Layer 10 of a small transformer language model trained on English Wikipedia (15 layers, counted from 0, width 64). Numbers have three digits each and are written without spaces.
A neuron adds its activation times its output weights to the MLP's output. To switch it off is to set its activation to zero at one token and run the rest of the model.

Output weights of the MLP neurons that the questions are about. A number n stands for (n - 500) times 0.0013.
n30: 338630693453883545513629515440635378386399455226848616447372565284628765647447613498435602603320566603442340631410468315536751394349654346628283451425305532585496502356468545546653480440499574
n54: 284479437388497370420305476481421603611646297502359262692390529349592376786487470179521573378798269318439679344463308556552401484266558445427695586682594516454444419735728336434323448460605494
n63: 442520222473486411435530379280470362513792394209554548599538285656500537726510266255728554559574354540827461380592289462371314630368756539532579706407478256566633293421591272446386417489490598
n75: 424646577444551601310444496557214302634517180564194664633482938353739539561493352340477460742563577276555639384492489263319574603554452391287234657491591559618518337512720434332574461370693504
n76: 410635615333590359508244319286356806521363582275487453478543444533255365658676219566426503383588379509487438416501323631458451654633322602690450616549465601438565551440569683512546370710508516
n80: 442517485512287577517620576334883460427617672468214409532503627624816631436333714361743341203736547454335538718210506674372268464691481482615375226486354331468925137619437389280490577676068666
n81: 496398748515644574438499570676344481736466474452466296372635647383488326245537445679544647190403443845819747507559565089508548533481623609463580621281592519443477442320486583456299587428391454
n99: 408598378685620609626612653544540166618276472306419529763573853675453442304310577497308590504525506487559448679516567528448523635528779449314136403434616440596417189624490621444547513436249442
n107: 428493558466207706662686457554133212419087556485728561666837373530520358433622495314486647601528513493412488582324446451534757369294508379356404459524460503282235548480669644202486557557551362
n118: 373203511458342369483695418670456913347613471469484161483508636402533623604627404210365487620324598587383542374776456489334471556516298369587387443799475479651411426504432523636448561491673393
n126: 392758516518627530260362744540775064653643566577573597349427655738563412395314677682231694404410349327451645684252379591459520449393455535506650384476316631558523560572539282589453630597898695
n148: 392654088492417377444574769679596444475377483465521449461510527353297810839636662182501478530620451503501377181190577483620492369495388686478466688449255523382644588256379655348280390627932651
n151: 497393604374700420556630380343496392485519469105321421405334547074443468388357491511270241693414523391420252508495390498327555627544693404448560087460645735533812536435465798760879287038807322
n163: 552498410439696469365435648284655615623218463574392576498488662423511797491597660691556423427556364464437517417260526646594482625937581437421578498519403432660139196397618378600647560264641474
n165: 396564383469589216361410979547547611512562759445424424474382650477475821511618268672305286536485368347228800409800193557474471336612629360735412254348526253584512605499501546486475458790581642
n178: 301666759568465511650535669472393420709808543174455516296506609466450119467976499489377331479658149511531480361717477492457454524520556404327454801706612545197364331551293767396679508643532470

Each question names a token from some text and the token that comes next. It shows the activations a of the neurons there, in the order above. A number n stands for (n - 500) times 0.013.

Then comes g, the gradient of the next token's log-probability with respect to the MLP's output, scaled to length 1. A neuron's effect is roughly proportional to its activation times (output weights . g). A number n stands for (n - 500) times 0.0011.

" last", then " match"
a: 505499500501489448467494480509511529546486511518
g: 419518774592588667531582392590415500553591570552535450586539522456401525464497530437195158400704243566579578407455512464250654471586563387667407444421439508624539662363456484508605611447589476
Switching off which neuron hurts the next token most? n151

" for", then " Michael"
a: 506446512408504458507506522505466512495500499516
g: 626204753522558547554357493662554629541591468596543357573648532508588599642384404627376624365554303296652418419597361679553536401445432447388783470532564375390565492403550384544462563568438602
Switching off which neuron hurts the next token most? n75

" Hol", then "ger"
a: 507503486502329495509525505502701505532500483482
g: 528958569517488491622375394660376544472499529587435378565439435609340597293420488437543449383445523507425514528551400496632245518411537446473687495472413327455659549373557730451584539439460739
Which neuron, switched off, raises the next token's probability most? n76

" joined", then " "
a: 504521503467414448543491478524483531505624513503
g: 508550664590498402393450413421540263441293590678559450497706406503454581462507504338556495575608728545589338504499585461335444441557471526528368670579205584347642474668585561307716609525648406
Which neuron, switched off, raises the next token's probability most? n163

"6", then " league"
a: 504495351375545468502500498531476518511474500502
g: 569669574623536451458326687696247560466319548667580559598546636669358445500608534524299471668731593586425402527542414470415613358577680406377552440487513313404555487538515494375611774496498512
Switching off which neuron hurts the next token most? n63

" television", then " series"
a: 496509505484511480494502526502498515507486488495
g: 589503620547278499612537554359373576624433508204622478463771445732449417270527483511532478553578377430319621565595416453235518352333502513510462569459450504653265561494491422329597551539402441
Which neuron, switched off, raises the next token's probability most? n148

" ", then "st"
a: 521501503520473521502514501493486500525456484478
g: 382321411645310444457494534501336508596506449633489389291466477580709417469678264471586593399595262459496297356547597437529368479464446670245504433311483502586442383368505612467492273395458476
Which neuron, switched off, raises the next token's probability most? n30

" his", then " career"
a: 516474489507485467513484985508495507530505516524
g: 437696542403445567595515571563458550605658655447605593306391431479482447525682538707708377554627534419290405550284289527482533319534318512407731378317484522700539617551462415496614428645495576
Which neuron, switched off, raises the next token's probability most? n107

" length", then "y"
a: 498456490520500501499514371494497506499486386531
g: 625656468541424587773468336498527436484536408349751697517587357372436378353344474437252727581509543441491684489412552434502364635559336645434389458597431488480612277513582601631465629546478464
Switching off which neuron hurts the next token most? n165

" for", then " several"
a: 492447512458510477515503506501435516486510502509
g: 597628349523461641260702748466462511634529531696500511498499585275354711380278580547618395583515598592354496397532501342435352522587266656483537419544527640498472366486611642571541606424426424
Switching off which neuron hurts the next token most? n54

"earn", then " seven"
a: 521496523408495461500500494508369537502511502498
g: 622421476609487503274587567606657537772472570430572471604551520505403637614379561498506301668592557446455492442458484413326417408591304600525794664422370709703573509507733522364571558593446412
Which neuron, switched off, raises the next token's probability most? n126

"1", then " loss"
a: 561479726506500478498568906542483523494454512534
g: 450559489450521618269423560524475426442368610482606562609319600328392495293486342416396336430714591634637620402313366522398638561284465762575463495306519534450508312558591439528354588635426465
Which two neurons, each switched off alone, lower its probability most, in order? n107, n63

" represented", then " Morocco"
a: 500534522438461465544463503502373532509588511502
g: 325434764393583580528490661641577686479518531613605461595550544318484306705329584485371607422509331508561709402406499411396598427496514399711705414256608587488448509515508403358621385501385484
Switching off which neuron hurts the next token most? n81

" and", then " a"
a: 511237458498508460506496503490479521502663513494
g: 333593242659532674247579378324611694484546631519453505404263422517531473477645614455551505620532597406505316573541517391419425541568618799510390503611697550572332321499418545470576426523471445
Which two neurons, each switched off alone, lower its probability most, in order? n163, n54

" years", then " in"
a: 480528486515522551489504667478494544531477528514
g: 508400469334553625432589427186626568744490310528373396388504497555593601343357737420659473546447589491465454562532610604460558439442441436458488497467487438375692426447160484679665449428509664
Which two neurons, each switched off alone, lower its probability most, in order? n80, n151

" in", then " the"
a: 505528499374501480472506536502478523499470492529
g: 490481482552513716616599698638421480508569531321594581529215375746575427421502517640493560507476396570411228632535282431491547536600576601449445552535664542484367504431414395604181374402536366
Switching off which neuron hurts the next token most? n75

" fine", then " art"
a: 510490510502525505496532524500500513510469512504
g: 603615430401603455669425665424425589419364469417625734434572661309457424578388732617358629573395444313647601511461514494542492395656445486416447602414543371383307345535607598531533797534422362
Which neuron, switched off, raises the next token's probability most? n163

" His", then " film"
a: 508220497511507492499534692502499518509539521530
g: 491481671387481581618649637497506647577534672452566491365560485524410512585595465441578662216444378589423354412688649510625456254489539549444330479398606447807448526446457610695570540242585543
Switching off which neuron hurts the next token most? n54

")", then " that"
a: 509511501505507507498481483378486513523624512505
g: 382583301545691414645456390518497541399473482458413624583112498575494595417429439571685310308548393396537449443582544393482462499572552503576543394595634606650255342313707430661454416477499538
Switching off which neuron hurts the next token most? n163

"h", then " player"
a: 500504514486475499470463745499485519519489532490
g: 483423658780634383607282590633411631550615520176557640508590456535385527465549437460362482535848438490442438469405308473448640556503520304425427419559400442601621448415612378532522611452410605
Switching off which neuron hurts the next token most? n165

" which", then " air"
a: 708310522499496475428504531505517511466563502504
g: 393479741561305592701442508454454590455470588525491609576414509408513552402605638580512628327346309566401279399613432550373580367309572678491400498360468436659337242616395614418554616372436591
Which two neurons, each switched off alone, lower its probability most, in order? n30, n54

"2", then "3"
a: 533478470492496464508725533500486483560460489504
g: 484617456556715400502431486640656547690615649651436566550462409502325590362246512417649304610480479583612644510519555468262344406287493450484513644455217670484646487476349548617546515479439507
Switching off which neuron hurts the next token most? n163

"ed", then " at"
a: 496528506535497488481311466496506521537552470498
g: 338701488612539638680447480534643611692546363632523515403488410378575649569496185594538418436556505465579471453493264625552569490509615616502580472315178375489622391592597583443433715587459518
Switching off which neuron hurts the next token most? n99

" Mass", then " Communication"
a: 482464526489522463508483503486691538507523499508
g: 518339483361504406551323550703379517482471618334421758393426671490269289309542608692470457481421444559377454435238465526563649390381346448555523566654601495582497364487605593489592650614432393
Which neuron, switched off, raises the next token's probability most? n63

" Kal", then "aba"
a: 518517506517496488506500489515620557488524498501
g: 402501634362481421568635450549404497430503428473694614532272571381393389744330781396492592332641310580440402504335456415518601514595432455704691536421623300558483491398382366478457423404399604
Which two neurons, each switched off alone, lower its probability most, in order? n148, n30

" as", then " Hol"
a: 523310500501554506524502525517494502498498502496
g: 523567725496482154502506428538363462451424405437434388530567455446443499359544372421328382239334421507505726510444382473486453489580390442448518683353522466480641590635498622661357394325682717
Switching off which neuron hurts the next token most? n76

"Portuguese", then " Prime"
a: 504491493511510443496506469686472522521492498498
g: 642283631470454532731435598412432604507378454433450585573658630480358414617296462373298663258317406372409462520589424497541584523342492420418576526547563395502299444517465334560538270521479261
Switching off which neuron hurts the next token most? n118

"s", then " of"
a: 490504455514452488502539496501504514483493498502
g: 531223470530491392480551657599457461630319500454454314460478274456574585650245539422547501488571255561435495606633569473264512490330504423326487462518459556494462401531457430303169663416501433
Switching off which neuron hurts the next token most? n76

"st", then " Story"
a: 511476503404507530529558501512506506526492505576
g: 621378648524532417746553305379440656533536579248475478424627565526313502610524627422521566342221313244432595568533532522388322459551477344508596498444512508535375682571622492530519687328544510
Which neuron, switched off, raises the next token's probability most? n99

"r", then "ish"
a: 499505502492498509518471497689522490491473533479
g: 473703444654246790564609486406599441389452381487558351439623474382453460407404509386266465408595351248527509465542725325495599505569668441387555490602585618602557541618345444292512491426452452
Switching off which neuron hurts the next token most? n163

" the", then " club"
a: 511553521534503470511499499496510505487494499536
g: 454709569622647524645396840607488487565644433363693455659563539659567458575635395529557293635726569616602523496555467467516683398618639637259519379581561462382573412468409564574528552485511616
Switching off which neuron hurts the next token most? n178

" ", then "quest"
a: 520499495484407516496531498490497492552451493500
g: 339465396683659320741395594512327518507612600519567502595576566681636392564567414448609609513502306232606623605644460405358293414566516607413606377356511475646290472501432476370561448449479362
Switching off which neuron hurts the next token most? n99

"sexual", then " Who"
a: 494482429523524483506498464573500529544497510523
g: 655365574593610499687486382507344514609527569535351496427638600518528559395464517446351395494250424324419588713369430553247512594745390512466504478356550478405717646521618266625343497440570581
Which neuron, switched off, raises the next token's probability most? n148

" characterized", then " by"
a: 509515534516481479473302463507531532520542488505
g: 389449745399493584460645485681474612355460424578265495511357369633448360247249440436564448379624663404460461603568424338425362488432439560403649574299542453547289617634423510484536654417428511
Which neuron, switched off, raises the next token's probability most? n148

" on", then " to"
a: 437501518534498461500495584511479511505489488552
g: 498544534366482553422361500470568416376571459598527373514324727729444506693643487520639549568425682638452679331488420548356388591494519471502568434466710579329727521466366368644653353571300679
Which neuron, switched off, raises the next token's probability most? n107

" New", then " German"
a: 503480495517357470518489463551461504503487483503
g: 558559509408511515555487440318585540499424288715718383341319496373450552374452482559525541617552330407470438513650685649271668621545474356602427541427494466560420686284737474368524496527701613
Switching off which neuron hurts the next token most? n80

"cha", then "do"
a: 499503518550516522517498494510567650546487499530
g: 544308354425548525505698506605626522374432712426552363653587612542489493404249445464346724376749388571393367601626547359442668450506345700458538576570589547643393558476370510374357438399517427
Switching off which neuron hurts the next token most? n148

"ning", then " television"
a: 506512490497523465503587476541501523509495500517
g: 481662572394439397552634584502418638608500575299427565449549650656348472392317546520408576367577490407451479546668594472680445288366441457409568489444460446830172344509565676490665543438471468
Switching off which neuron hurts the next token most? n99

" Va", then "s"
a: 494497497506506488541514500467491782547500474520
g: 225381558471554571365592464342503497552317399679498344629674537608513550617697719343633462520385553564558443639554470564572459407658627447505225523534652428536766522390348572551538526364575521
Switching off which neuron hurts the next token most? n148

" Mac", then "be"
a: 484299498497484485521499506506510493490453477498
g: 436482415557487487384483447409381344430545388379524343680377509642481409604638345418685584539672320636488526452560824586297438595500463530713618514390507432699650578432383565619636399296528471
Which neuron, switched off, raises the next token's probability most? n54